Layer 7 of a small transformer language model trained on English Wikipedia (10 layers, counted from 0, width 128). Numbers have three digits each and are written without spaces.
In attention head 1, each number of a token's query is one row of weights dot the token's vector x. The head spreads its attention over the tokens so far by the softmax of query dot key.

Query weights of the head. A number n stands for (n - 500) times 0.0014.
q0: 489543545505481528514491486507521497538493473511499540504488475507530528484501484535505498508515510506513518491520488461520509491484494506515475482467516519576505507507507493491469497532541534502534495477497486522528492494501477458451495488529428449534488524508503452485461519529467513532499468495485524479491497496511541514493496485531497485486489533459481520483512515504465510499482
q1: 515506517477467489496535491508475489526516490536502514495500505520501499491471503508497494507546507473503497491529482499507536511492465467480468494523498462534492514486521516534527494549514475494486475501479440467465470490514492472510511519495498484517470517521491508480541528461507495510509458494475496494487488492517454486475547488493501494546497515516507510506496547486492499502512
q2: 507477500479492487498519496470484498501514507512493471478499495485505481544502522481495493463484501505510481497504498495476501510520473462530530477511505490426464499498457462490500518472489511492497509534486477507473547557452492496521482537493538551500494457490454481551522510479537520482473492533543496525505522506494467454473460479472490464482520489504471533489504513469538483467468
q3: 527500477491514515484497524522493550478487518501496498517502498530527509504531469521528509532473512495543567486511491507527521486529479477516501476505498518501483479510514494516478498502487480493503502535494499540512519510476514472508510467477474498508519495483529491510550492504523501526481477504476516475494528491502502487449459496470524486484504499511528540488538498521506512494464
q4: 492475508483504501491475499518504528491497478505513470483476485500516542499502488514490531478511494474531483501519475466537496500505452516527514508447502445547451531467501510491516511445533502473495526521532458526536489473471470504438514531496490478497498519520519497486501545500506518519489466492487487504500508529492528503463497502479510570498504508492486514534523507489464518500442
q5: 503487502503503511512488530495500527504484522496507497517534475516507480457520520489507506509506501483526488473513483513523486494508518504522478503463502485510513491510476483502485479484501480563473495502505511472492509506492496461519528499505478495519507508496507435512509507484519515495481482507489527468478473494510505503512523495491490496504513536487495519519513523517508480507492
q6: 492503515544481481479493508474520537541486497466505507494521506486520549484517503499459496513501506514467494500524532483484520527497448501486521493496491472539478497500510483466527515513540502537516481507488525482483475488488501481505514517462474493487534551478487517474496529482463496452534494532467523550521536498494527466546532520504517537502504465466472470499493506494494542479499
q7: 499461490496509507486526501523481485495480477496467521510472533521504540481542511501463538474531457476510528498522487487470533530549513491464523445564507468465503493475548496494567518575538492519538500513545496513473498486496494482480516518489462507495559540522494544499492500496514461499534487466494501496521482536488488495491524532481477500509528476520501487498486507456482500508515
q8: 494525546526465560521438453465476497487518485508486501485469487500523460503516466478511462514465489474542512475455481528549485498527461526524486575522523518524485524515454468512491544436488491527479526472505489471521533505483529502506475497524511525483512475504504521528525481487525503540490451535534501480510487528499513533521485476519521465500503540473514524494493478504550465515478
q9: 483508496462487529491491512474526474531506500475544498481510502473485472482454516494488484513504529524501487493505513515508499499490521558491492522474496526526487493529545481491492446435519470492509464495471516485524535509509512491504485499544534504529478527481485456494525507517476509520464498487472478501512489525517472484500520461515523505483500502522451494528513515490547505453458
q10: 470488497548476469537500496488530547489504464507491487490487512502526497540534529509485485515476496480477521543494524453469463533499495488495518503494516477495500505447494515494485535492492526532491511521492474512492480467502510496539496509471483497486486514529506502457464459511481448489552497507509474529483487566491515542544487514487507527504489502469552524493470472511461505526501
q11: 520462483472441440496535509476471537515485484462526470504534525505502545509472525501434507483546547504453510562583486472469514524482514500512523455510478440515476494506583532492537460507534466509521504529540459526480453493530549486547544466495510484523515534560517526499461504530475503511523533514470519543494530524495497481454519518477473514518521444519475485527509482481458506494514
q12: 492496528501517559510455528526523481473516510514458511489521493491474502497502488515538500512494479521535507478466503512525508492509488504512478518465520551480511529518441483504519518531465518488509509481508517470517543517518459504468492530481493493480575457479498503528513539465499503509507485480547523483517475484480514513475504502501517478446493554510509490483499521530520484481499
q13: 516506503460467561460510497529521485503508497497483469499515513481526534518434504500495510451500540482519519496515537565479470519478478495478504505529485545557479485488469454503509518535469569476465517503454512451476477575516509510480510445502553517501494464460460504518522512490481492487466499489463529480514520472529461482470496492556464526488548503538402451529525506515532522460484
q14: 482540532504514561452454531492505501515473539532470504476494520475551494502508487506495500509494520503569479515447529524512554505482506493482461529493512542536532498495467451526465523501492527456502503455465514439483511531498441517474459487460484495464478495455469452468548522458440498480535477479514490467504486477484506491508468517521514513496505537440514495495541474555528527470495
q15: 479473545550529489601526488471478520510515505454514530468501499525562531470514522506497519526500506518494511508490491484521479572486489551478502516476527471535487541471510481506524490501550532539511497527554459499527492445501479489483483464464466428503517527513492488536486540492481495531499524595543510530546497531505519470513509553470514483548485545506494499502494451500411464504507
q16: 480525528458509514468417516509500472519508506543438543469488530452556493457509481538550511500523563567580458507518527499531563510464513522516472512483552562538588522466550478539436571565471505464481484520454545505445557534492515511501453532434462524453533562414468471526480507466463467533506478447528548436564570454527526473460531435524490527550573531489505495486557491574533485465506
q17: 431456543456508555489450571515446473500450519556511534546480514545579487428538473544535495511518558539592443532482482507522517507511478496521460549493559522555536570427531445588472507510481478501560489534480481536485531527473523489544452529428505512464526497441413463551485516430447544534572481451543565401545571456531549508467526450530551499527536615435496523450473493523539505502465
q18: 534496490485477476529520491372497504509533480523525428497491409536463484561463480511455464527479438466455485503485405505487448499538481457503540483485492549449518471438492509482497478462538467531472483477537570557515450469505495527497498401582466549556445488564601489464541488594471492438475478476520481572436435534463503534469471556482558510457432404530544555509484445491449530492454
q19: 591574544466445508469495493438489617580514519572427616457577477503485482520549538412579514477467549554426406529519435462480558559442470573532548497491504505555634500523565521537479542508371431497428475506501598537462553558540503413562525543420486475547502554465457554486512500542481426509495502503559522497491517490508513485482454550552514560558472477493531509525421402459470470410516
q20: 483512470523573491473525542436502515502470520469538447498567447559413531537459476474461426555480423427384453482418415525535523538557521418516578510498462439386555475540485490503585480409511431551458453489554479634603455394569510451468487475630472491540493401603602552482515430497581538474470414479500512579547472498393594661449429556474458520422449408478598457558425514406433531454492
q21: 627458503573589531547507450425495566495532566542497438420479465575478492507441512471518538525488424458491467492411355562540493500534491472387581419525485483498530387524491541417611470412506496532471483493439530482573415454540437518509517419548517472514482468632578477494602426576443442463386498609512440557540426526471403493459455594567509489368446365605470526569507496471477511542453
q22: 593421523620356531533552449545643555438533639558525355543527414398468585510433505464399498517510448476519596472506515586368483495559489435554500517481361541515330381564293568394607383520514551477441626353571484346493383470377502628386609419544664470552406352549515573455544636551547567463431509520444351600316369550457360394603471551513593404295335530482345582432555643418444589534509
q23: 291478521322482591454383512654451422519429526468436575597529604534492377385592474554457523433533633628590423550565537397542509523442560432530520643530512565516578647331587472539581598583511429512581445495450452514425574505490646525460481524452444496421662612341440385558364424429417477567510561625535502334549597408549634447513652327540517571589598569428482502500612413610465408484541
q24: 471426505642740565715581581453458590460443448429620480448374524537691454512483464590566477405422568454488536491513509608596498568485460574360488414667591354541437474476500506592518460473557669577701469700526443461502426537456465388537379462304491404520433533644549429555476477477412447606423433628608574488551512535496320510500458560478557405482593472596563488601459485462538395507601
q25: 409510471441496475665645484564379196398603352360657316463420488247579441535493454765517561497380579368554700479532771433564563400664568741544369518573598400478317707374497497569289430650603504468497591770747595402391618633326525520561413521520398363351433565474525472625510675497374541614622534426462435545399567487573340417532507398375595389508599549425547436404417605503411485642509
q26: 614489608442364272514670432604433479430382591626349472355538459497446516654651507369558517464375614415504387540474628471437667449471387497700297634597406295562313466649459469315489640504400417346426592422554372704582556261284556212594476528541537522559577480418586454504341461471632447370833556434396595487344456424357466630715664574337737387626486707575556493382365296270554459429567
q27: 445652427407447458563548504458533465319580479647462584752523513418441452470606735564682455473305585629376587551663232606468392485500613268540518622385577524428389493427581488369627700484559295490215216440340533641468536372324476529306469464500497586375744437570524500382443456467653371594329557464399584593246541436385362630609425506562427751465264437736258464541354470448440405738654
q28: 655242486459553191581364591466676560564411541675476671739474603656665496423437462610478515638614454211637474528511503260640426552405475514682421292611616555388447458545318410511473637426476558452697577517372416508352263420564530300535407777417432370255474479587585247508602550517582470439511747575513347657615466587614614559531493515417529416594397496377355668328461612321318445434434
q29: 594565519389460573326421545418573519620496393397669598422356344557516287453432406397555788449504455507566524497597540568542439643704426464441473369144209191436336459533357428263438463555289566489474616382500551444396612183822413317653241413485529616473544533594645647287485525628485580573690565385419224573480596392685557433444504357806644636418480560549434358330455456500568605669634
q30: 483332537559629500386366630423734421659570504489664279496622252534500453693327489451528484496371631551836368517440446212737518283329720449461366513626443441559443519718616460481679430542534533471507608659319512350424608554253496318389555383537507575554452518608410591612541347415723082611442578504664403500393467349490443602668565549700485627328523449638516588493289421675403583241573
q31: 541666551593334417783609357580734556496464489447612596672528323418488416560563456552741748628343444419565429414397560563545704434469470450684677219450381404362362566631393497688335536356694395698569192531485316614436280722492627508610627639409644621567685325537415351615485426430597486243447551525335401428426550557349468302383582567496252355500392457338548391500541237496663603562484
q32: 513526462504478519496510493473513516519490493470482501485503499533540492475481544490489520478522501521522514506472514496489506521513517476494461482516501470507520487503522460532500475487504477513486482490507487473539524507553499536503509483499489489491469564495493497475482499507487457491524475446481518472524458545503483474503554538517514474512513524493501482513495516517541534489541
q33: 488511515495528536482470487483482476488528510491513539547493489529492517533492485493479508495490487522497495483533469499480530470498502509501505512526499508464527513491493502513481526506501474482512534521504509477509544513476519517546457471485525512489521489484493507523512534501526498495452499504533492521508511506489487501506503461475496481491543497523503504445451531503547477507459
q34: 490510522480537505475469515506512505486516509519533514493483492486509472481488482493476542541484502512503514476473520504491469502514502533486498509490487508507518462501525526472499521518505484513483509504525509470514486481489535465483501497515497505493503515475513526508542521481508492495487536543512481498477499513500531517504492497447547514496505522496543493484496486486529519528478
q35: 494498504480522503492507539567504465504472504496480475524505526514471520471520497540464495515524494473530485458523479519544496443504498521456494442460521503513482505504551518499498478522558540522511489495492530541498502490501479437487548465463445478524523532490527543488445490485516519463502537516496506507498503473513523501490535561501506536522500502469490527492507524501467507525511
q36: 527520497503520513493495488568496526511514479504517503512534466507499491488474502480488462527488520466523502464486474511492455493515493526534488559478507537548511519534485492557511500493483510521536546511497460495497488497504559477456508497491513513506546473532503448523479499485440520474518505508489525522484506510523525498484481499512518509509532531541484499522475541508530488518499
q37: 497515510501485482455499514501524501503437487502513484521550513492498539473485513525483505492525549493477528510535495489468509478461491469475487438478486501516516484524538519535509488550508492492510503494478513473507480514508499501506496508471455489511574547490493511472472532515525496498499548536492493531483513497496499494493527503497512509501527439535470490467503517481491522487522
q38: 482520506524508547523481494503514499440478511505446503461481488480526437517492497512537490491470486496553481487480485481555527515508493501496436563484511453502493509516462460511496507502484532504499498492451499503519507545525474485412443532528499501489501482503506499526542478481492516492519453495476501459497441490472518491503456502500528477463476538466488481517484529524541457524444
q39: 511504497543506534526446460497499527481484485485481497490513487506488472511554480508497510495479483482522502496509507474526474501541498499523513512509515489499527524550464481529517535498539465535468499503487476475477496522472467471473459533491457492501548480520480529531482505500542497504491457498523505508524466503505539494523454511472509515497490513469551520519497496515500447491477
q40: 521516513468513493493509519495541441495496509492481493499526487533505483485459484466529480507532502502516496464532482526541509480442488518555504501449498549477482519479492502513483467513511503482525505487481541478537542540511517478468495503537498489531496507487498463510522518491504515516454485484488503445486524481496519499499491472507474500471501536542486488547517523500532505501493
q41: 523493481478478449493549517503505499483507482475527505533508524490501512508494512506481504457514523486468484500515481495478538493478477498483503480526490499486475487467558499484538479533512479505483510527495492509501456498500508535508520513460503481507527521497510518479479501538434499494521523515491506515523506505488484478487503517497496542509510477504458485518505510478455534511507
q42: 483505516502518576498455480508512496500534497546460524512454498495543529505477488516569501508504507494549532486456486517544495493503503493498462519479507523529506491522434470484492538496508555474481478501475468486512503525481496513483483501497527493482507461494491512517508481454486498559509432460493509463516480494503480549472485511505545489471485550492499499496527530529497476492486
q43: 499485479516470476511516491505463539474475486543468513465470499499535500522546485530496510493454495495508505492486518476501516501487462464465482458490521484512491473521489492503541522511504507518510528485509453535478495477501459523481472517428484525494544490560509555502477487515515507501556506521499497494507475525475537502481482527487486488523455517488517511494489522488471501505524
q44: 485514481453511516458498501509530427477549510486510468500502490501496486490449494482515527487524519506498509489539506534468510466489553526493477478469474540480513471512493514490450505520472489452518488467488529470494486526496513500524527504519526534530457525492520480498528526490501499507453485456501490501507511500495469471474520467508479498453529477515484501500527495517568507456484
q45: 475452485461564505484542507495491496489518470496505469555504533502477519485483477503495530491518536492492530498512482506529490484446502504499486503480462462490477506524530490481514472509544483474509455529494486502531474481489476445537542456458504476500515515482498543531504517458473506490529518525521536494496472473510484516503496502503506507465530502481511442500520544475485561490500
q46: 472464457485551533501487495486481476510530523479458532458502541457476461516489512527536500511567510533481497517528445480518516507487518503497528480532527557466516536478507545511496519445432482517467517528455530510560538500522501481483498519500512501493540476494502490481513507498553471541491485487505525494497531464470508462430471503482469503497540496502481480503513480535517514486522
q47: 483470519463499495520456512505491500502481514514429524447517510459497480450537474476539489491539543544534447488523523476552561535507501547512479518485556543510573545479537533552477559512469494455486517500524510466473544522471536514490432585476487472470535527460483484507499527495493489549505479451521511486559544482499514467432524443511452546521538519501496474497517453534439502491502
q48: 462484443518562552477459490535511467488485542443495470505578518492450461504486482534541498520514482519524483513463488516522486419495544464533537500504513523436530506512478521519506498449473500498489513505455538540539519493535511497499480507514511521484538501527487510470521492483549508513439466411470523502497512487476515560461501509540475458499483482503489517499487559503569516503513
q49: 505555468492538532483478445510459505517524488462467553470539487434457477516555502491539504557488451516503507489478498464518508408506472503532523530506464486431534495488478511488502529468443456514430503466524516537495519527515540502448553509539514490474515480529479600520526481513585489558476446443451456489447512503480500533452496509533541526493447540462498525499438526500484497482497
q50: 526471477581531557512523482440563522491542568524484506392486479502523532536407530472508531530523519508563507471541516539469450499450523492454465446515510551500527445524465501465483500563488578473536530458486564399485444505510453531507484487500559498457458475553490495461504505486449499467394506492543472502500535537518464471510515504523510463494484455581466499534565507555549532529481
q51: 456511426406578406400397556466462441460502463369465556455450622555454528458519508481522463444510592536521438532478438478583520480403487432485540495574624516505630539451618448506432590542498438541508486524418457607448515470570514461473367565537403541426595572438554305593393403412471494523539476545478591437718577486465649559385574414457348561540598408527593424553531467633575469529548
q52: 599523525561410483519548416417562550514525488527504514468486450466474552551395566430534510533515424459430536487559456509455487575495520567480477482460483515460472376526500532451503456520482547488440535465557558473530523532492459549516500473550558503582401459609540605451571515571452511464497503502565427582508467545445428474465404596520512482433494434534484494530482484522403596488501
q53: 438490416421593546397386544504494500494526475429494588492421553566536561402488471514510498430570599544566461533521456523480511463369458414508488463539536537502560556498581451448431613549478473526553418533420462546449464428539500450436407535456498540451597551411511394638455384416475522498460502520543563375639577504505651579524549383522391635534635502490565463530589525613694448549553
q54: 520490583462380536538525482459437604617488465656360568525539507544525423538584506393578475479461502547482498534620510485451527603473440619566502489450461534538520530486546548526444535580353485473559458549508564514480592552425506364640565575354533538589460498426421568431498521536498427488574505424636520455384533393522468458570449590537574544576442612450459500533434335403541398375552
q55: 482422427558590644725545410394392637620484563587418574547551493599560416482478438635626545576545368544517531565634470424561461588498431569438488495535488487392459486512536504550638542423398558593587398658434592500583431510493495352516580537320551485500508521622488582472538432577512394542320470578658438470399481413504337425551393688584567503500465503579437563561433414404468414402487
q56: 519489559419162492496338528644357423537541473720326514561601545458632405266693493662677601621603416606504470673647513235404583482675640672660479688290497504635472552414605590503584478558461554401411500480417634496609543602440463601535669548510575582519552514395342713335669493642454372521583540512563358395355544440659405273534415473730500592593533592444115767459676333634433409520322
q57: 699605520545537433428497698571471643624598486523442550285391516445545539511520429497638469555486594414339491562381519476413573377381535561621459420455617522494681474638531519540177558452350522467402480562489624614495550633514355397635492607452533562456391396489538681516767524438514410491597454160462684525603631511532596610485538505497368500619548479457615404609480542443748466457530
q58: 285565437524589690516366683492488640834651640343573340333307497725575751432500242591389382662637621421411708615605626452435486357500508358535469416547406432423257549444459484447561453559412545555618388333418457689331245340190468578450659497627559507394380337372540661613458590489523471535469570411409519478456507486388520370679740568779182455475406580447545577393742660412683298620493
q59: 440671537529350613657504405733605527543680683417543479412570591497464361588356348572375517755524459512402584426306611340476354615684746391550656515443615381454583439493411531582496548584813380427510561426520461523763622740379363588706544469578500497404529416537576704402476338632321398420549539504393649424601590461709618511614662438226426608466400536568337316600541319410504393398494
q60: 419531473607376525269643325588281265362450536528480412465421625490553458581446702281621584633554401364706392396413367511528312282525448421472386420564527572515329419349493489524493470432644507401623460535420377442394594335448588479578734569651371239457655540402268450617599545641394552410636516328606439464550543753553448614557545468615311292557603565486589631434691324720531509551415
q61: 483622404516476604321527493399241507450220678613583731458695356296484685439466640725343649850526556466431484567484646333363447641392738511620413691735359659314398455603366411388443487471475361591295459408698963538654615577508521431451694521629496564524587445585625450839515443412462504481458577546523327399591500561562419590484715445508523512488624472467395534522545555516277548388696
q62: 551603482425468624746375762484329597425380507666449546519326575489399475664407433444582611479507384350239179453776696357470461273500592525395492575520596211530515678390481494619561358558542508529375386461283527449582363450421718411590632486618453594544766533478568559521324532598459668599393638471570511496614656454510589391602296468726542162587368563600646110649485583457281596291454
q63: 275352490634325466396537374580449621425289462633410573463583393672489528351461395550511491670535294374325277338496568591543530478592485575500417544467625448396246574472666447514315653500385461528639444490301331484412721702615449687527507627426610510484519455595497474431311530360468432612566308671570493603155338354405642771322565390642445546379659436662623486323621691447708513391475

Each question shows a short text with each token's key, already scaled and adjusted for position as the last token sees it. A number n stands for (n - 500) times 0.0022.

Then comes the last token's vector x. A number n stands for (n - 500) times 0.019.

0 "tor": 497492507501508490526543503493543549471522448499411408529579525689475304593252652550490545759611503484489490476489488470462546497514449522455408391453514381578547653238452463452523325700556414
1 "y": 483510504500514478530543492488522546457518432454371402548534523776534243599287614538377580704546506503487493475490485471463548478522481530449385376431485343617592753209431366450599300788544392
2 " matter": 492503509507526484546563507466526543481499444488445473492551561665447345566312528560332595668612488507494488504478500500462532487533466521455396396445466359529509721283430409581450360727541399
3 "s": 490492515508537494526570520457540527450510437483402456522524552739493328518337522554371580592508486520510494496467508492447540492545452521441370364444450313613567810254459361548498316822491445
4 " where": 509495501498524494522536506480524522464513428444351399577498501809598236580298556537300588644477501502493506505493506502472522495523484502460375350432506327656667857181420282469617250845531392
x: 470480553506456494542505478525486491490530440431499524492585538516457499467477476490498633492534463515459522561454475484463462491513536438538502487539218519487481539448565584436542522539524493554597548464480514510542503545516396426488488461487494385892552542492438456488547477517486437439488511495590498460487516540433518535672477541429469487570502432455552516511502581486543427442553
Which token does the last token look at most, and with what share of its attention? 4 " where", with about 50%

0 " (": 490507501504507495514527492495520533459523417433334372582503502845571208577285567521282603674468518508500494478497492477485527481510497515464381357447525324660661846183426247459637298876551360
1 "S": 501479527516492518499502551476543490480507487524465513518549558626383431375423605517437483719409482494507488510456528514458499518530445492446433392496486365573535658372524309524389723585542287
2 "W": 472493549503524499505510553456524480529457472586523548453516658447392412650259400540627592524402492495511462486478529549463501516549443508472466421508440528544443563552395108527581644275712478
3 "E": 498496530536545530499524562448521495508454463580539475403575645481371355362236340492852705560756471509536468500464533562495497508556441553461475441497393442425422597557509436659584605518788628
4 ")": 510492526506530496520547525470528507474486433524454450472540581665462360425351344585492624427774483505519494513477495507479519494527464536454398403465425341517506740372471417475561392677703560
x: 540469525485386476463486490482552502561477485452488636594522416504466516544477539522496607565486483483462592490561516594488538463529521548520529520509346437506477527508532687507501502487511483545517496463454583480498519596534474535501515548470490525909514487523437469486497460527532496451447510510545501408528494474480527490540473532520482526424436383543480545580574561500523526492559
Which two tokens does the last token look at most, in order? 0 " (", 4 ")"

0 " were": 502511502521508482519539497476532535442519397438321423599483516795592247569298575546294584640510503505493487468497495467472536487524482493470376360433505333676646831190446249443600260833531396
1 " removed": 513502528517526485536563540448551513424507406478392572632471551667501455436455635601433514633567524491488464480467523499464519507545442460428388332457520367657618754358525228506414322607477412
2 " in": 504501515528533496519554529455565517450529410466355470602499533777567305468377533474341538642473509507511505508477509487453525522554450462449391340438494312638654812247496314497583249745522361
3 " 1917": 456486547519525501504558527438595504490477433511415516615561542696424540324423549278274375429485482544517474524445521513449516496574421525461392381457392340581528656402499370448478454736477351
4 ",": 506501500504521495517537511477538523460517420450347408596498503816593266572298572514264561614501497500497504498492503496473524498531471507447371338425504330673661842179433293471631253857533388
x: 496484548519431477529491513512496492476528443430490524502567527495448492452460478488502625470527471497472501552433490456461459462510523436533499488522249529494472517438590603446539554525521471542581529476490537475546508532505402451491472458488499384909562538492466487489528471507468445427473532510589518427498491573400489546635471559420495499549507418469545521505503573502532443438537
Which token does the last token look at most, and with what share of its attention? 4 ",", with about 40%

0 " comment": 510501512494505512514527514483537499472481461505468499523566511603428428447247609586436391589514498471503512485494493474466511492532443504475414381484464355587546682301518429438607275566406630
1 " letter": 511513503499508519508529514473534484471493502518482515520567495586396461448253631600447361572501506483504499483488507479458501501526427493462413394497466373556522628332493440461651279562357640
2 " was": 503503508517527500514566512479538526436520408471358441563486529738559282588225542466429475628462501498515506466491501470465541482538458495460381361442496364659603775231481370482617280805528349
3 " close": 493500495539525536501562534455512466461516485452432534551482526613518463360391547549490416610535513507527525515493515519499483519511459474486416384474484330617627755337503284437432373556474395
4 " to": 506492496504532499523558518466533518452511433454349413590495514826580278529353575526345530618475494500505513512489503507475520499537469503456380349432499296655666856208446333497628274815538333
x: 462475547501402477528497461550489480490541444444467509520614539494456503493458463511492595481524468517468543589463471449480489481511502439560525496540234531481486548445553574436546498531488505555565523478491546499517491533476415451515497473503504412927536527470481468481513462508458453423509550503591494460489524545453500529616468492411503461591490433460547492502486591493517465434529
Which two tokens does the last token look at most, in order? 4 " to", 2 " was"

0 " SE": 514495516478502484528536513456574549470502462554443461491541575612474312559351535668638541466494495486467480460461506484431561487556413504404390366459533345557564714295451501615490501768785567
1 "C": 487516525491531494535545505475538567467510455511421425487529590686532274570310551634576571464462518495489469460473492494453560480545438536417396386442507333572588767274471463617531515790750527
2 ",": 491499495496511486515525495496521527462517428431338390588504494832585220600271559506285600640488492502494500482502486477479527486512493518463381354429511327654658836168428277454621254874544389
3 " C": 506507493512520506500509543487530477509489501518470561560609494618344420510280606326281511598499490489517492500477507510493489515515452487456447381492530398497542528369557376416319381635510543
4 "F": 505507488532503536499502548478526488539463475527506556496539620490452345791150448347722316304267489496539509522466499511497493508522475502475453439490444507510462478363489425487417740523720528
x: 638535441523502567508480513500578611451440602547463523524422521542540556487306480531476694575537589396443460497469486468392431451476607476512566506417379449479448482473315479524457310482504600553411459413369585541488454465454524361534514521608490605648547508526524567428471427585428497467450529551502470498514501504453547517490463569458439481470481442562464480681613482435403523431439
To which token does the last token give the most attention? 1 "C"

0 "nan": 502507488505500474518537483502514547465530445464388409553535518780521319620379673597314622644612509482486501477496478470469542486513470535447390384433497341631585725194431417438585262673570398
1 "des": 486511498506519482528548497485520548455523425454362401558519530809547254611337630587305608636559505503489497475488485477467544489525481525445379360435498322656624799169441364452611292767552395
2 " (": 490498501505521491520534496493522534461521420438342384584508494840571218585295563540274579692494487508499498491496496487482528489513491516464384356440524326648661841179424277463631282870553362
3 "BR": 506505522507524527478517577469555480505486470537472529527584549620332442414354583498399407706478498496532473492464541507460507521553450467454445388499496370530521638373510351519244740585552383
4 "A": 527467511554534532491491555465509481490480459570503477501481644542474456718270354338755394341657485499552495527476540554500493513547453550469439422501475497562460620459458352627796587479615686
x: 508593483539419570482460495448560660438484552518512484500447412536519535548455486562496617472555443450437511426516476573423596384395595551473523529516253487436455428438397541547459334476482518615492411398503610529491445520630560523458604570593399564644517539507510442530448493542483470408420493531449497400490471469445558564420529490535544484447494330533532426616531394455518628541503
Which two tokens does the last token look at most, in order? 2 " (", 1 "des"

0 " group": 503510509501520477527547506456538534469500419509428490522538583605470390599273609659492589740521497487475472490478508488447549492539439529458402388450450418580466686323371376633392408718569421
1 " ev": 507507530528510508514560530445532493484486442520472521493508596540495410574309598637525598722514506495509488466461498495466523499535459481465426409449476411551496705319397384632367416718568408
2 "olved": 477519519523525501534570524467523533443532414465402520560510532641497450394251617655558590575349507515511480478470515485468545490522451527437378374449466372574528731348432412490517421810457307
3 " into": 499495506511531492523557511470535522456521424445346410580502502817584249539310551520300564639486491509504505499485499492470530496530479501460379351430509323633650835207415291473627254858547365
4 " a": 511490501503520496516549510476530520455520428444345390582508496829570254571300568489293594628472497500501511502487501496475524496518480508472375360421499327632640826206407276446623250873563371
x: 482503529495433488542488470487477491525548430421478526529580528496455526464468486478513616508541477497462532544445500466500459499490534429557516473519197532497468528436580559463545548517492497534579516464502540501529485540530422448487480465498475374900570554479444480480513475519471466429491539492580502443484508572431499522643489563420486480571501422452548522505486573494487441469509
To which token does the last token give the most attention? 4 " a"

0 "ah": 506512494496505486516549479490523556459526447461402399518508553758543383656380577472309533714496517485486484458504480465473556471527474538444389387446487345617520733178363451540545441757469550
1 " Bru": 514500496509515504505544501467549539484505498512470471504524544624520505676456547445302462732537490488506507482491496482453543488544448490439419388476512371574492658185362594583470526687454647
2 "ec": 498528509515545483527546496458532512493504495504503489492513557529518551496308543618279607350522515493505484490475494506461548497554452506449432450500427416554469602247400580659651517481803816
3 "k": 493499519511517495542558491466535539471505473497464472481550557613525324637349523598389435490486476515504494492470505494439560474533459535445437408461472438525515547356464476252702316716668562
4 " (": 512492503508522497513536502486522528469516427451359384574517500829563231587291516517304589688491496499501503507492501503490525495517487518458390355449533324632649824164432321461627288870564408
x: 519499570483421470527501501483512492480552423433475512511571521503471518455461521482492617522537470492462508571452485443499407484483537454556502479531277522500468524437589610438535511505521485556580516466502562528526501539510427449501504469502450385892560536486425470494579462523483453425480554493611490457471462565428498538646459608446472493547509401467538526485482548507533440455531
Which two tokens does the last token look at most, in order? 4 " (", 0 "ah"

0 " 2012": 522536480466498474516528508475530519469514473497447440516560529690464402484300526610263481394541529483477501461497488471455548486524458537440416401469470347547521703283434459611553341824499569
1 ",": 489499489499502492513517492497514528464519427429338383583502495832585217601271567515262598636488500500501505481509486477482524486511494521466385358430509329656655838170426278462644256875537382
2 " O": 508507507498509498503508522468533460513496525522496607555606479578296392507286629317186460577483509482502487506492491507470483525515459475449470391506529416495512492384573355480421356608475537
3 "cc": 480496518499489517525515518446535478563484478544522569438487657448492495472364257448276324384275525497511492503480515550485504503540453493450495437513386478480487551550505377559697882250751389
4 "up": 521507465517515531485525519467509487513498521516558594440500552423469482507344470661755478214161504481503509482528502500483521529498476530479515486517399560444397379604542544252748642741413312
x: 484543405523520493461530451552517529528505659532679640572490444572499458531373512522438496642448646617463473493567557419535496509367556469561529498543427485540443433458419452488519462516561572513352509510442599439506461558459486395483439417536427539574479469447585423471562487516453372433429565474525383469567517504478448558369555538381434531428492519490441467733437393411409327519583
To which token does the last token give the most attention? 1 ","

0 " 2011": 520535480461500472521536507478536530457516467495429441507560535706452384481311522613244499462557530480473496459492484469444549481529454538440402387465476323542526728282436439611553377807543579
1 ".": 484501491496507495517518490497514530467520429428339365576504495847570201597284555517255583637499502502499505487507494481485519490508497528473385362431506323648651842191430265472651264885540372
2 " After": 499494482489495498493490515469503463513474487515462503574524502666472337489387467451261431634548494500493501500516522506480488553505486479490452391511549346562599702350536346494570317721469451
3 " initially": 500491512518514494482513518454495467502490473504437465582514491700504337500278525459277562633468494506498484484493518511489502538523491500482421376493508369611597737295482324544626294779572409
4 " meeting": 486510486519479489481480494467495477539456523506508583561525513516450429454365543495343563632556499513497502498512506514504483525496501485534495445515460446554537598430501271594486321727563416
x: 441438436558467509559511508558516543429518501515485491547520317547568501447596509474528560498563487591449544547504536444468594462470458534539550519491396358491453507532460428492580601491464541527444483513587486464570453489507446485462540447509520619867491493527585546495523491509520469512559564537423504408389547535503488532575552539481649486534498488547475397456462517473586445322537
Which token does the last token look at most, and with what share of its attention? 1 ".", with about 100%

0 "n": 500507492504505480513539489496511548455539427449367389539506523794570296592321551537293681684529518494485496473497479471480547484516486532450377372436498326635609785171408346405593286705553403
1 "ba": 495508501510536501505558497495526538485519446494446430508515539675539448570398534567323755767618516490478504475489486478480538493522470504449406410464491376562536639226406487331516333453521420
2 "ty": 497503519512528482538565505481520551448537438478418419488484569747556385574416439526391560581718488510491497476488482481466551497517468554441371383430464305571541808215384469540708419596561373
3 "n": 499497514502525487521545493480518542457523438448366394545514511822557244561334540563298607635497483513497496492486496490472543483522481543451380362427490306628626829190427310478594269884555413
4 " Bol": 488488504488510491491530518482527506502509502518493533512560511649453469590440584543231674606602488519493499504488487486475524510532454505453453391460510370528554611237465505367345294636443516
x: 449459500571440444475531508501419440431599477431467507422537544527424698538599519464499452563449517475412543458514599424428460526466540423558398471527472487505454503532515477407471504505525447432487572521485547476549520542470508396507482435453485443804427487574568530449531458493545586490391494415486541581364433504501479646648547624380487448360465459559442520513486637414510552415538
Which token does the last token look at most, and with what share of its attention? 3 "n", with about 90%

0 "jin": 515526492502519482516546506496529551445537447488404400529500561801555435625497575600402676612584522476474490472481489473462548491529450544420374372433492294644558809146393492518492298642467536
1 "ny": 482518498501513481525544495494517548438533434454367388533506543836557286612388578553316653624530510501490497472494482470463547483524480539439369357420494290654614858146429368489583296767490457
2 "am": 475513504496527485525544493484515542456520442461393402525520547793528297590365568553246658667521495512491492481493493488468540481524482540448385375432475312612584809197423357512550310767533485
3 "yn": 495500504503523513521549517480513520475509486481442448491501573757523382669444482406284506724538489511501491513488504511480525502529464545441412383444479316554527764216451517535512298697463542
4 " Bat": 494494508497497511505535519473524512482504515527503482471548580613457487632472608467349714760554485513496506505491489506468523511522450517453431414463473391545508632265434469407492300517291683
x: 451417520512533410438488578500573502491589439436562453402543490564487559574548440550588450533561503456546521503521505377466406606480537469502449471492399524455482488611575435421512521535469527542494528541459596533486537573603489425429438381528559400720409572584633522451560421517540482531404460483453545598450419528541464564617481602484511509319463402563432479480456650354453547469582
Which two tokens does the last token look at most, in order? 1 "ny", 2 "am"